Layer 4 of a small transformer language model trained on English Wikipedia (8 layers, counted from 0, width 128). Numbers have three digits each and are written without spaces.
In attention head 1, each number of a token's query is one row of weights dot the token's vector x plus its bias. The head spreads its attention over the tokens so far by the softmax of query dot key.

Query weights of the head. A number n stands for (n - 500) times 0.00083.
q0 (bias 0.014): 398500507568527557610510541418455515451693522485443668562460574497412541429546498539455586607431505542348507527541553624496523414487402465580606534575379378387394594564590557555406570437537541534528534430447639495450435542316585378532308574477513563455476300453306607426575422445430459512544525429492459513598370570470533433610423413614526447496609518497486438452403573623495372774469
q1 (bias 0.071): 526513427684384560512405329439583593571544406574468596598318520623538629431559570432557635589503522713426597493478440494481475441344415437400570705390540467340604438410703544356394407506641433666342561638661510420589556435400606554503423566709444621486415525436600509460497478363476469709567466464503438258530618526685348520598530385411526476362561570547491248604427491439413517490451
q2 (bias -0.020): 584484534511653519721486593524597529568545500418498541443490547368464502510426569511295524576343637545439514494437508510523471429649611456479512518364446471483425534569572513448522515543386638426558443251410436587516485541383399470478454570629701334434418331573515504492588411769361443383403585367500571589478401513601445487416529678392495581588488493430480529450553433520516482289679
q3 (bias -0.041): 451398768523638386581586592600464231480500648567453479480563395490476306366716301555410727441490422273630494524523500612498371556551610592646583497477388639474649692519540518509404457515382452451658555412365517485434558539414392405286439516614614423506393406426471593551604486547447471432524637662556329554421357408311455542419371560302597604535471503474538568529354430516575348486500
q4 (bias -0.032): 506540523403437443433598557553436433641470586399465611428348495416604436463431490559442593364543386410547412590527615400463510410534482560513476437613489610483376482479319580525428498495464604520508462311412603551393473642566440537406489414421592402408598425636435542524581469620464527418296585526602465673516356446386508492466663586364560672428483570600498644548486306526505491623410
q5 (bias -0.033): 561512685552581582546492560500500524502436537526665597537563549395431348608524467401567403492500343510522332503644456439577742575572519460578485390580634409500364472538492320549639411452421506365562500487403445637567512599402514415519562477565636452585451519475590524535454646465463468450517527607428351488479588550489584429274454455488482451618360390503557655587538545458532369384462
q6 (bias 0.033): 410374433585351530500484335446614484471581583472661438512436414569527585503478495643417584476699641534344472428448415472528573460535406538435518632456424456473512443443577556534525479490542450474473480464302561497578589464448511623400430540313580529518526475692541650416603463556426554534430478520502437443543485533481385518721582286390708666573583561232447437502571436545322582662553
q7 (bias 0.037): 463570440405443579657309493601590394415510341440554559520547528656590636564569576545723633563653405618374410277503244471498536468506380407371525630301512422449528459419630585411593553451518493428238581592537520348536452549559430575450528750475478560572380645374503342366394497332424610557510350489425566486528581612466409573513483549692603654589472391547317494559530635421363497579610
q8 (bias 0.061): 552604394598410756466330250496660543316538355505529500570528524665481641584503547500562598506591395686410477273486379522320509384397491461361583663343507536509586331419440528561542455497572454455379524570564403445649552474324675727497397658388416697550419517574663500338455594378543332620514393403444591290589644550463449551603443531694570545602551461459311419555465517431333482619417
q9 (bias 0.065): 685527384545384628466460435408451632481522464420479666447572570506678711506398590367490425633426483688392605484503454398571541473357275582444517675494638423355469520534403514374489470440658570536346467629589606521505447567523559617420469455352460621663508491496530384389453433397488405688371450389408509535527477617663404326477610537608314430451423744300571416497519464487419560724576
q10 (bias -0.020): 402607451459540554537541468500558541504486441486496563546623454481506347556516520678491543571465309493397364490451434415487712496537550426550529383498463502481504555554449530553525423601376346489493554401403545656550650549487488386473511470590682471455456547551577587611430575525505412478400418552537461508413422494433512404414494461391496549576535506526630455538494384538563410436479
q11 (bias 0.040): 627594445546345652357500326482503533428227506529542620467442549558633591631545513432639590563494535566539446384540593561433477461352281530458516618543478386438513449545394532419482472387654545408466429607540515429484528587503578573388511432383351707684355463448668529455548457525522556519558430406465440480492629500494403439354480429621661309548477474621500464533618603458533616522350
q12 (bias 0.005): 549473533440480526399466470512416640569415543447569480487563475500444514584437432587476350511460672630453344400486445389471593338486430498542474443507445538336445485565452554339577557504435590404451370614451574553506473518478533517471484450505532534565568498479450446465478508607520540518345443523510395583434515584535551448378490433547428562549407604540496749477662548430532468518557
q13 (bias 0.005): 661433570507471447751446512653454588507430361480481482263600460603491454513536397503500405650431551611384476460541271433614493557648559439517349334467687484564408513451543333516468531571595569571500571591546450623475490467453475343488459505666561489475694533408441342557526387519444572563376562357420549570548386563650409495549425541500363552571612549433626405453524484592415497437795
q14 (bias -0.062): 578389771426594183526496637696456386516436730413481531397582503402454275541596400694394731444482507287568378666478555420533523602420557559634442399556361486620450563507454559594344477548500609369518507378434697708352520596591414357311485516576694325408484326402362548761632477590471540372528607507613294626442312449368378459516428514285611521429438606627601738482618460642668358383546
q15 (bias 0.013): 431596487581618473478612523610489378483492481476466512478583475485549443548502495401628452580576447464489528508488471558471551593590553424543356458420673458489446626569679560351626421470505455597684414439446316389546480601505412296524549406649475513598628540432487333439607325437447522538439549537467426567529530473493485673368517509382405414521434569475480457557429469514495540632526
q16 (bias 0.002): 442490472393506573468491552443634576439618486579736421669279311429459541455538430547507506550514521480641628357428569535478461485454587522492685626450448409416589478399560430445544484396452414367442503555520614470509697583426594343573489544388268598460414576567500596358344703347585442461721461544493575556415529321474514511555397398469432516556600409585489508602364571550514484386418
q17 (bias -0.012): 544517480396432471494489558354564586450523371485361616578551539456635477527506392511535320750425331428555443406514517430478546535486347503552587470581466580445557459537605519329459417365336477561288451598637402500524573508522608489613662434664480542535475676301420405606291446385528492500633391551586595452336460439434471384319365375506646394534467518646521553526595601533645417478424
q18 (bias -0.011): 475522532570564609470432516545447619598390523547508641646520590307483492442368567489478312503416414648354456355581554480531572604521436328477456574530634414486448432527475413500654569312549572322533567642575503351493358576457407627524669247270422500508380458462599327404665697318465438459474565522517338397506592566408677573424505492605511514586294454439508578493570632434427439559516
q19 (bias -0.061): 355445497538544311541556684437529300375322556359533518506538423361484377512506512548452668452440545268547442723528787494546635475456546493602582410519328503491440641532395518584543591509329424476532469276409591612464523640599392462358506548475664330412414576518390623598449443550611600323531420687545348586481321366356557530430480497379569590641497460583448585596478491461684290365338
q20 (bias -0.017): 423525456565508554459625484494460458529706443474577481607455509508390451549460524534528415369548597451628663622480496524544493626560651524498491464408610469605553443621471401693673458544441399609470552412475430539432532438505479516457520560500463461425567475698556555618452450411498413463446411595458543440488549514563361571649543607280512658341466380426442454554371376494500514567491
q21 (bias -0.018): 506473563630605449369408564405672397586397629480521363452374548395465366520481530503598579515611524572483410533508429507518479596464530511591342470481547449603548357566365537545450417393579645568278469545534616609543560362603445529624508401594482543468557673430663431545550469562464337434614433462500550465487522515571479502606413436314547455411469598548527520524472318602582480282603
q22 (bias 0.008): 494572432485468601278569415666356649557377377498505508558635476577531429604406452482453466402460538617544505650573364467338524507516726446417358403446649449490463421578469472436512515490534576706556367431575362495485549439513525572476558486580602498485583516658507492602381517397492454565304398421621521568418607520535395641421569488477414495419545582522579580401577516498429719556585
q23 (bias -0.039): 448329621494511405679472558461573332482471518547643490481422446497433423473586498585502475437508565444555468368594625611482397534456574467469571557442427563651662554547544556666507485399277533405437460498315592543616574525612496442575523531449502434493538392521481602628567507587554363356497562615504544434325578360396521542530514568500596530537549371511522689545475564545592419319445
q24 (bias -0.025): 486480463372517516577353689437509428416460369565637563538444460380496551539431517445480426436602457375602437424421728433558465670479442466571573673467486513571525601495365504531569476432563405402484444522539614491517521454463494523460560484307538424487348463409521473572504481530500546504585418625473458492502519515445488546488531481542463555626261508406517509498522495546516433378459
q25 (bias -0.007): 418516532469563511432504579625406437536560551463361464530536478530504484452536411506549548405561504500616467656577483635384396434504515419535583432623489453490431607482549496370464549485550536513669500526466498453559535594489528479385442452510525638481523634484401610480483468502441347448575473502541460530639321467391514489462414502474453466475506559696535593502475560542496387732468
q26 (bias -0.019): 561518415406645495514431553408494524466634502502551455645409422454528518473398456465424456541566482443552508510557561589450385434480481459489548554459511452527383554486465451459577544500417503472514394489408524429519338543376553460504545477285311412513533434625445588473536530476604614439415537472434651637456460521527518443512460586606517451460472655502494677398531549430520629597460
q27 (bias -0.049): 270530545338658399558452790530411307587392488504476602511525396399428412528515452673500602304596454381472434658455679548688524622482539455506524417524408434538552509584400480557576428558389421356551432426500500615507541576454427383343723528479583426494461521385476639783509359553450538474361415659442398439411480403294533483405503617417523471417438500561533642525576485532687422325426
q28 (bias 0.044): 571533430581405305517619413458563584602387474466450607387394465556689581380529534514450602518486517505529502421565446568535459554517339497530435486505476530380504516452595698370467465536628508505401461495481510470609454571603429467487455486660531507542440575547522552428354409706505618565565476504458408536521542487593278480457532455423557495482464502556533367508630410423502549537474
q29 (bias 0.004): 426668489396578339431610546409643485536472525494384457482519443523567453474707396560597554590543387551514379441563466524366434504607559505541497507574618505463606464470582573270391386456554474451510411478611335485450567476579523474530543487590454556540563546319554507449478416438608441473495500505572540527547399397515520552311386509392641560511419477659440468604551594475547581511402
q30 (bias -0.006): 528426486458494598373554461481444665514409518552595433474580495404437521469369485568454497397432563530507434605390555416422582550394552664522423532511497357410493473626396397537533461386515610432602568567419763570491436429393550594479490357446532560473554424536563405699550594508467339614373531608522435390587439575523555426467337410467446430465512629388584664431514508650589331629486
q31 (bias -0.071): 309526622536698267509692720517492377659532636490375585532445426385321204317770517716446665414446283200649473680392621534641512632678550500667505282655375560516496500699688521560382453562404479457842545248190462737382451630513447417362634581737609272383500477568331598802479403624417459309495692662564446563473362321482509525315472671026577521334464293573628631493480248674706490312420
q32 (bias -0.051): 402485618449688462506574607550471458452553618543473449508639357327400288497555443475475500403546423400558500685428684554536500644452673583540497366555486577609385473506374352614464450473547421555664531274517488522559612482495409431510583375523746414359552570610394675684519497556548396367491463585438655578455468508354633514364505511378448497536474342453550517509455393517615367402490
q33 (bias -0.087): 451482783423682307546627733526419234540585743454403488556527451458431161492737516591567508377458337143553410627438636473636552579565539615657332315714451568485406547621543426476373480481504486464757608406252456603418500648567326416228788429552607379554557467610318518707583328744451440356518613746621421660463415324352512442399559550200543496483467455618675681473478235691585531537456
q34 (bias -0.003): 631496380527431593320588370455495571444506617396495505558510477375590433559478424540500376412542398503533551482492575424547704510594445467447547458517486658470510479497462542783545486479330354508542485400469414583637541566569530608397500348423611489580574548755505702508508500552492601589461485643546316449349591479403497353429723608562534513549493422429492594654626459429514338460337
q35 (bias 0.024): 540580347464511564444495494408407562546522456463472557550493457654548554639608480424566492571569507587434525433526421470529604441438439604498470588577531300390498477434706455330607481444597443604349571637508353346535404463485646478486359437458470470715453423460623382600427377508503476610514471481447466380713488612597431569419540407545530387429484422559505372511495578543428741573495
q36 (bias 0.056): 630603490663459524437538374456591462490591596409386340543408638627525606552545497435617759523557604560440650509348425506475415443535324547473463475542382489505508348518661547382347575624690412531557578497518564398383478490528473508556420614480449662596459452466465534414503380573445513601570535265520586419503652591456434427556503368570478370458664428609415250405518538566468720543568
q37 (bias -0.005): 556555467553515536533463515503526380604355475412488478387429524461422433478524538480491658482559458525563424562403461464469559516435510352517540482495568489476442457536596613585511417544420441575469545321498452550644539428504470576562470548543647495480522652604585500604428392461567479553531582489496609390586414400486396524500555557281480482377407557514522381626393333488535337373429
q38 (bias -0.063): 366502616515554503420489576536443526577462456480435417586468421435362359431598370500511449485532467379512458503574536475518377484471582441558539442460537576661577618524447388714455472547258506469566533407521528482511616454613462512409455527533521463451625545583414604556533562484598428297557466483529588444383446439505630555553344596438633490493436280708483533557622581432562357231406
q39 (bias -0.047): 470546635423644572642446881440572469534566472581497524598377523356484449556490557509369578491346397298609522537323610509549362558519602445601601473357395512555424433629390401588523516310531544377567555327282599503247395542354484536462576552522605327348382516288425403596506601528494474320559515520481564624465387379503664437287369565558509613602380445549394587532363450582641448486443
q40 (bias -0.021): 432490524540601455288653600599469454481559500490498604500438510514509385441569368492524441184511500361431599675489537544604428622478597459570453393699437540550598445688235464573478473640562418577730535490544485505436480483487442485386725467522641415549472614503446536553393510451443335527429389579479459529467590462437517479611382490424403581379488425480624524550452359552511458518485
q41 (bias 0.069): 686518412583393518647500300523599580425444417468495463390554583575578632573439529465583606433564644677438500446530409388517628340440401574370548679620482579318561399396516469445503363514647507538284437656643464442627508471434543610497325479570576521565302540504669469400540560494488566603464478404373509444551700671503537454449643379523477697554598451395444426535606575338396461373462
q42 (bias 0.032): 426599495636546555431582445447399642543687478583413389619417518588439518320457613437587470497491556528587605509560526540420367366339606512442416571448594525427547443583643444505407448384519526712583564611611463385578575460427663532616491456677349628389559408523441517469503505289441389566568448518552589442427649471614540616446396463524332331392528588576384467512368559500522445639379
q43 (bias -0.005): 418583539434460508686379561494521490469574353608507568599509434571453531553565528529502403603628471430560419463610485582458379453650423487512525460381520481593475571340641584457482572581406443582305581422468497450570423559415492382552478577500381490493524573373449482470389480434466563387610584462604555518588403472383513749455507560503524507441438370703475382475500507395427527547562
q44 (bias 0.015): 605537526485381629377492397456626637440436460590493375444513505577643560520484426383433390562611481482425439358467423556481398561572553431481421518448543440669456467372517467446666547510597358500476395569503335264504446533443493530495457567435388521711551721569611367267556529513574507469456584507491465576519553425605562620625394437566635600618517417596440503375582529451437677568514
q45 (bias -0.003): 390566535399626465597444636434483464356568469480549460546440413495467576351446538380513648603548457503485610396548472445433330532357530597369593642378495377359558617479542417619582538446438466374521512576505663410460388500444478485486487584405313529495530435488469372452596514264612425505581546445533513427547470423457401535706376621503477480507564599516534510586374345658432445577410
q46 (bias 0.072): 544622335601339653503503280371547677566513451397511491438474694535536634672428627401626597621500548701413593407424416488456503416485246510430595548535562437389306363402543562375415410555625457557393559557660503521559420429488566590602316567424435722529484525551596555371455378466491460670480500421445535337568547662622459388480520488637453372476483588538387312505582515523457507704483
q47 (bias 0.010): 634634369431475634320541549532507719546362336546491505521408568479592546493477515542377462366503560600438601511497488352502525428411476393518442480563626354495366412591508495409556596459407476495415439419510536478568519493515448634605436412405422534507467620718576474469451551383450514675533472442481505552485606629580516483514528462478412498374484495537614638494696543404462561366473
q48 (bias 0.021): 579491482437439739435431398445613596425500454454534451348437500450639541651360471522427327510471525432581414443464473671421363426436471252505450542518441557622375542370470515426509547483636524552438444507469472358551519527441509423563305407393431488526496552536584590350586640531487500472525573460504604550459599387608477561478555517663522483522551551661436533383579551391381620509482
q49 (bias 0.012): 568414602507431355522500484602673343841590551430524348461392337491530519427643426661449621535537623500548545400271427552523429400614479484432521491336343576478583445405710737407396554661479552506494547500543480474553689457636462424505406575577576453497521500436426474466624473668381591367618492448525442551545356314451436597513497508425653590595568489581472459523481431437408566218565
q50 (bias 0.064): 578477384539287453526560442414604646485527449594457508497581636421595654452460665351560492649318549430532658406439521495572477473309408543403500492541557586338516429422536470429432484383573523481281368748598423586524492540473546612586540463576380560591350477447647437313415606350579539561509458510488523497460642598640384465412554433650554484481472614395497316431538514337489472519480
q51 (bias -0.011): 455514507372512588519503546443480697502528373560523457385563461404480562440414432572346555565419401537592460381468613533421413411503579641545673503371433578559473582411432533451369466360500506435373507382597610490405483486374545605546347491426509432265528397491590531535618595492558529320439532522540703547386365483460592591409370645560569723564519505478455631540563508469445454337486
q52 (bias -0.008): 664488476498406531446472502399511617404543582483530561343500527561697556549477472527435455593467370439451514541509472574555599536473474429570466496533472600681416485495478565603623425404446619427458439408456557442565574595509401412440489506394610571616550586524485574512397602605401573435375494467434558571466539571498391393515479412596520496469589496446491498464631475626493542592488
q53 (bias -0.010): 540417634544627339534449468685676313360609536572463463566400414646460492404460426547551585553744478503382290545705314425466653534734456646479401569528551526406661575558592483639431404463565712471540599419400686401515461428480365331593533435636466519559513475274424355567529574449461497485438686541447320524569537508491463574558454407400488587526581418407517391452351359655485441523726
q54 (bias -0.031): 446494528426485494366571546629417497729340531479495530393654521415402377570549443691386447311474513531503523579358621386536593655500555543542454336582514644479566410665379581415607463548447378597486531432471512533486595495555413471365669377540677422457614558497575538607349492514384450556419466669464269389591358439437619549357621551328489566403482542485625508519523457500641463398485
q55 (bias -0.004): 551523507424391465416434480533522508526335466478500578466520473431535557634470480443599417539575531461609310345492480364573781481593339600573573391552497600439449576441497545355599400552479543363360430487524500485564534477666547465527471479718646502557466449317510368454385469600537622370457422575458376502484552520553454492302550413529609444597390435522317578529544563489597460355514
q56 (bias -0.006): 415508472498431582440364469473378589500429503490577611527678405344664574488290553469394414487387483575498547492438540508537466623439465431523570464514484456592246508452413515393565540532552534397522471561631477428577493533566367490415606463165498475530332516659471508446398614690505481516514461442491495472629453592377495480441610371569419441581320471527623477440626505542429630524495
q57 (bias -0.005): 630497455545502618305458419433381699443463502470527591601464620429507426527493538435468363489453410561548502460522500525491600473442506416579449609627511476469516560507388464483520457492578597489518417587639308481493502488449581662548467448531578405477477523568615481484553621553570402491447457538515556427456542541717541551557488498493551513515324575436467598506518590467467519500488
q58 (bias 0.010): 384500555560427458605521449463525422432558576509554410562453403397571529357592522603696523569458380405514334325604602483413524392535487541410597562533465557263538531527665614664438494390486446469539412562488602423480551586514660376433586467578438628456403332455513616497587546480517481555538549722574324531459597308302473500343508478532615421755511599630388615613355558466468350529353
q59 (bias 0.025): 507577443430491574392447348441605719383477398609468473510542416589584590536528497484672459692534457535539483417559504458455656473450452557439395593594707511472531476390647516489536407313582429459399388516725515398717579490444476419482503433629378693544534491461654496444444485354497503609521520472498582426467672607500412590458510359458652412431565530406451339488529572488530527419415
q60 (bias 0.020): 406482478531344611644478424629602625360646446490569410436544483584450544609654598513599309561560618492573493428503430546479566474624436427456565531394541584520450440362697374531629525391471362482297441516538391550444567502417507459461421617720517551475359564364517560324419465352548450497532430453498514524468658548522428554465583444544490591558471428458240484545431770403481465421582
q61 (bias 0.017): 374512502685614362408624520464458580439549570520433485659615476549533479406487482457547557682535517536392533632623456367478498424445440614431464528500534387348420601578514503563320522618472601741444599540583571543544495437508482456474529571671516545443454522556278485580515351322443495644474437488629497577479475613495463535483441468429354404368510618495554479546437474627492434647590
q62 (bias -0.011): 552528468512524530507458607558367370591551587515491407600482549573533454422458426486407524445693522574457595620567426481500659532471589529509533477395566332605482507520415484528553611413605455519614473304485600396496511543500543568478456582421455487422627550583462532441573378502433525526473446442436525532517475600284559616802515482579437444438597431472421545549457459636409439671469
q63 (bias 0.080): 563502374646399561405424318537469591583589339525456687539491555699494744540430516497511464484567539743432523398571290588484419448579235425383549640412567445345595500426633638430470493584542584571524503780480371355679366453401542584536487494454390660662425510411503418322417443460408473785439470416402456421639649488597409487620554410596345388514446557377457296439465668544307572707672

Each question shows a short text with each token's key, already scaled and adjusted for position as the last token sees it. A number n stands for (n - 500) times 0.0018.

Then comes the last token's vector x. A number n stands for (n - 500) times 0.013.

0 " all": 489223728798753722261192206173717230422475818474470553372807640635382766693597553863260482569922857893584227229677802794761222356459209458205396274531216684427435792479369388444229275461643174
1 " U": 524224669789718784259211186176728244402398825505468588514860668663381740712542640876259494572891838841550255194629789827727151302493224546172403268406244655454468780510409405405260283475633142
2 ".": 581188686833708763250200156184730195422434831476445598500905661633290745766577593858249405607909835902527244171609814847774112263530249526145377269428234639461448801505441423377192283478589154
3 "S": 572217665822737707248185146171713203370427859506519582397895671669312777699634638865291495550910843869492230184654840807733075330514210608131354267486201614454476758471401348413231277513661136
4 ".": 591203681868716734281205168159733204398414837470471578450916666629259771749592577852274444568928828907528238193621820839763122279537236533143328267494233638440472787502398391431194297469580153
5 " medical": 544213677812749714292219195159683278434357850440501545433900662629352766697620609858277468560895801870549263256622794817732177299481248499162412325541242650442404782525424393446209331440613154
x: 550454434458443420437584187356487462474591479521561544453453600495448600522492450566544578508525455467572507451503796452480462416504457545556580574454602508510522542474452523505409438484484285525615505481553575541498522544441555470527424553548512514528486569625532688479521430502522466513514523566446588438407406514483512504496488542494589361466538483469467479523514524488576439554272
Which two tokens does the last token look at most, in order? 5 " medical", 0 " all"

0 "L": 493240732802748700270212219177713228402470810482482543365798638638381762688602558857275502554924843880565236234677800793757225357481219486211381275550219681421458779462364379442240273458630191
1 ")": 504200721831749736275206174157718195377472856509428495383885716644372743712586631876279470482928865909547230197641827818763110280504209509137324268514194634473481771483388376387196299441685152
2 " |": 489201720834772734324206156204762178435480861525449509399858709645359759714565621877305449541915835926551232162631787774755171253506198499133335251521202626478559808509397366388204289443613158
3 " L": 583280708841740697302187195156750201379415834467507499409858669631364776713604607874298459544902837844515251185678807785758182331528189590137391287544203641418486774408401371429221255487622165
4 "lia": 522224684818751678323234196219728215375423823473482496412900697621361721743565635902270485560879826845550256197664765803750157256485209612153367224543219658406480808420422350424193241481682175
5 "n": 595224722871735727305203188196749214407437818477542558442889643609346769744631630885282518552926839897535264152629792831763101283521215557141370256553190684433461780442455400467198261484659183
x: 489533431498516479446563320402510441528449511543518480532360565529515767457437585476538582418548488481567518546478732463456437510342451529443633601474445494554530546450518509464503456590434341584435513448514578486463523499547529458540443532486409621444478456534523684496554475454592509460525463442552570490521499495478478437546479534482471522498474528519465479542530490455560489560136
Which two tokens does the last token look at most, in order? 3 " L", 4 "lia"

0 ",": 488220741819761719286193205164735203413480828480467538352821668632380771691598549875262477563946868908599215216674806798772206341466199456191359246554204665434473802474359364447223280470650176
1 " Mark": 572228735863756711316216190180733236395458887492478500416879621673325765707588607845278481577920824885488227202645780824696172272498240580140324315569214681442522752454351370452229304462594133
2 " Sp": 594236710840746680309222179224679196408403822485517525448876632640262771725611653851280475532896801866488221229635794823738169326495244634176335288540228676425498709472384391426205281497617162
3 "rou": 551234702814757682304238196190686244322422824510496502437865626685260725745569667831289483496907806860481229256647776832715170273568297626171376331522226666435567713440317342410259262419644163
4 "le": 538215683874743738260221203173706233349437826513517509416885653612289747735592660861267514509903846883508264200650796831713157303539269610152303288511197685430520725454379382473227287456638158
5 ",": 557216680853717719328217200179701213385419805494528524437854642612286787726616639857281476515926829880520209198586801826733133317553252545142304299531221627497544732466402333475248321439638187
x: 437490496519458516561569116353549488499468469445544524452528508490477581507502504454518566480524492524493498440497678558436467451453440511336666519543423485558529562478529580506394564544476427437477548498517562452524554489522552472553426513528527545488439351583564727527518496470597507402543510540548545484468508496467479425525504476445549510490513590532415498563523540512551492516213
Which token does the last token look at most, and with what share of its attention? 2 " Sp", with about 30%

0 "-": 463213745807766726270187197175740208425469830474465552383825661638383767706594560885257475587946872911600224206676809803780206318451200448191387250538208672435441823480392384417213262447631167
1 "des": 426156695796781714249145162194744192390429829508450571433912687668387719773556671870243461585886887915591221179668790843806125262433229497092429262446194625465455852482408418328193212433671132
2 "ign": 476156700769793735258152134188729247427435849518454574446903683674377761733554666886285478558904855945573288187651784818756106241472259488148410297486190617489402811487457420394195243435644123
3 "ated": 456150669808786734264182173156750227402428861462482576421919657642397742713610618879300502536892897894585231201652792796779156222475256413139415276513199630497414847519479393370198288402656128
4 " Comp": 545194666798805713259195163244700266426378826478490648488878625641298720738633636826326519524904822888590237234621787863769154304467248474208408336488248632506426760538434423431199310428572156
5 "re": 454218660782767734248164174201707256381424794512507627430868636641332740762560648863305558511912856897556287194685774810728174296511266502168391317473231636447443766503429418441245280417584159
x: 379578468525436520374589306311497495520465567574488558560528548446522733472569491423481521496531523494543598482422682513481477474291417508531617540511421457576419529614464593493444483519431441502499417552532557496463464435526515471517467558569555618482487510531522738441496432488542483457595390463558524507428520508477460428421472377537593425525516479516512502512516514487576499498301
To which token does the last token give the most attention? 4 " Comp"

0 ":": 471221746814763719283192200171743205416469835466455549362820668638384766705587539884268479583941871913603218214672801798784217324443196443194368237536210672441465820485387388432218270462635165
1 " Ab": 537206718819792716318178160221742202429428857483483553464883684681313737745582630839260453610887825878540218177638757852750156269455226553156370299510231684436468802490366405407189279418620128
2 "e": 530211720819768745279177165184735206393464854480502508438893685669332748769575614872261464623890847886504242142705808839735125266464234591127403254487184676442477799492397418403205266420690130
3 "id": 527173697823766746270234186177741226398407853494520574452900642635341788724599653889275500585876868885534241174645790836716126271510235578122391251500194689494489775497429361435221263452684133
4 " Kar": 612207678807759743280216186211708258424395857467496539465878608622310757755609683858276518566888791858470249191612746845722121272541202582186345285446232688435465745494432407471211281426603167
5 "ume": 589208682834738706305200164194689230408390850510566585429893602675264752761641677859258513570875825899460268216603769827713145278568273605146338316531219666464538720490426349458238306500629155
x: 391565487480472501487472345337509460512449478599608490446577564404530709384476487535518572460467392619571494419515643504466446430410463469480710570449519492478492557544483553499420461469469453571564527485473595505524424511533601479573469613515429633407514436533535729473526465477554483531554422513521556447419470520555541438528450464577529524484511499482390477527516454490482445533182
To which token does the last token give the most attention? 4 " Kar"

0 " |": 471218756821769727273189188166748199423493844487448546348816666637390766694596547886272484564951866924597225212679808788776214319461184444188367238554197671429473821490372375424213270459628164
1 "  ": 463213750825764743275212169155803158368488849524478514384891697660392721684581629869318471528950874872533222191708802777773154230529239533153425262511183647451523800483410371322215270462622139
2 "|": 461193722790737770229225155171762204448485867529436584416875696667388773709559628900268464526912856943563258171660822777733155273546179497136389255471202618433490810541374367394228307472580139
3 " Ras": 532276678807737704274191182221755209393440825530490578389883647649355697702614634854303530506901823901535271217672754782789166307497228550161364287488232618408461768445395430427235277522619172
4 "hi": 526205669802780707276194158211741220395413819527475583461903666657309716720584634875264536528920831930523281215658759826770130264535234584174372229511216645366451807443391374420197236479639154
5 "di": 506217667791757716233213167189701225399440830513443606475877644649327765733587644904279537497915823937541258201655772818762104300516221574156338247518224624388436782457397394503196249482641179
x: 405577382526507580426592365366524507565503531562539555545420501500504691443534446465458520485531504521541623498494772484433447473408490511563700602468395465520461504500559566485466467514514342560530491473511552481530543544517510405484367473537450616544441586496520694459486494474564455565581450447521535524502365515504496488480404416463437484432472422527462422574496502504541546520220
To which token does the last token give the most attention? 3 " Ras"

0 "her": 492217740816763727261197206168728227407469824489471548364822645634378761697602563878267512544945865909587228230684798807767206343464210461201382263539216674432438797470371382447227274457640174
1 "stone": 463173717855766769224188146152704242387410874584452513431911651675347761757579646919271540501951882940530256202688799859746156286508237520118350279515190614427487819521367345426217286427618121
2 ",": 486173714866753765297172164141746175409448841527475534423883693643338798726597616896264477515969889940582195161625826837769118299512225474110313264533194605489526809501377335439225311426641146
3 " Ryan": 561218720880750743316236192174716255414414861468506480445906630610289781733619649876294484544931825885549238194637811834726192254501253561159343307529214676451452756466399393450215318414580150
4 " Knight": 553214707859760730303198180188703256376393810508539472450906618624250783746605703853302474476900817873542258208649790837722200276528284569158354371528218646458494732457383379453223297370612167
5 " (": 555221686826740722330197208202723234378408823440534513440859680598304751737577659858294455526904837877552260222608785828743167275504263546165373306499239650505474753448461381415248295407629172
x: 453609439585472481531524206329534549509513518502527527506508443517495530482486499506555543412488555496538498510453755540341501458427464424272664504499506587501601542503446546491453442503465393450491542489485582536476525403510569481515420507493560624477471463580508623486508542537531518423533553554488550463480484412487474475510480476516606456475507517464409536534546524559569526556239
To which token does the last token give the most attention? 4 " Knight"

0 "G": 505241729801746697278213223183703232406466812474484543368795641639375764692608559855272497555918840880564238243670797791756222356477217487216373281551216682427449778460376380443237279456632192
1 ")": 513209711827745728293207190159713208370463851494441477389879709651361747712582636858277463489913859892538233208642827812759123281501223520141321288513189642482485758471395387387202296428685156
2 " |": 492210716830769725339207169204759186428471856513462497398851708654354765711564621866307450546909833914550232171633789769755180258500205509135334265528198631487561799494398372387212286431615159
3 "\n": 552225668830746702359136205182787223424419845484424445427858694617413717671598552850291444666917842889592258233649774735791151303422218458182375250452180594469499832445458424387230227476657186
4 "|": 522184680811793746306156160221760234452436873504426474444883710628410742691601630881269410644910862959605251185642791749776163294429168490157402232388198572459495814464429417401212230518627151
5 " 2006": 500219629816773700285123178216735272386419848480424498422903688606413697666612593848290486589884871903602264251659807746806196327401213496198406246419226601439390821388438438382217226526650144
x: 430551565492548566377560204385483510542525494645518495434448507424457578443478385552498526442486479536479546537415730524432452516421508431446558514502477530460459613581527596518421384548461412538476504431499549488561565514475613509512524572603526612490444489608453724486480405518443464569507404514549452506516580450470509441524540512401514436478477534500561579498536454543511465520240
To which token does the last token give the most attention? 5 " 2006"

0 " Paul": 508230740815760713278203213180717233412469824477468532370810633634368762690609556862269495561934848895580226234677793797758220344463206471212364273550212680430459782467367385458226273463641185
1 " (": 560203714830753748309203175201723210400456856468489513441858669641330736733580645868270438541922839901510258209606776846750149252517239534147362278491204641501543763480435363386232284454660157
2 "IR": 543217722837789690304169163173690210357395881471493508384871685638347759703612669857320460544961830892519220239663802807748141291512219590149364296525200645464507755445406374389209263461615146
3 "E": 561217691809770706265186175179712210360435845489492520425871650682286770725642649882269510486916838908491243218670829818746097277527242595175338320534169627440447770448411372400190258418658141
4 ")": 533205713836754716304192191159710219361450849472450462379880703624332755719588639859291467492916857894548235215636822810750124275494220525148309292522192650489482746462414388414197290409677157
5 " |": 508214702831762721341208177204747209424450846499483503401849685640316773720568630863319466531905823910547238185624779769740188260505214514144324284535214630490553780496411367420217289410592168
x: 443559448573507456476527170354555452564454494500510459465453518491614586450513428497522592441510482487526539488373693546463469434397563454349632516485488508507540485489498562501404750540482384493484541459510529535515569479488531503535433471513548557433501473592546710539551482533528523480564517499534546464470478446546462431530501488463503511496533526507443514575457457501499464512233
To which token does the last token give the most attention? 0 " Paul"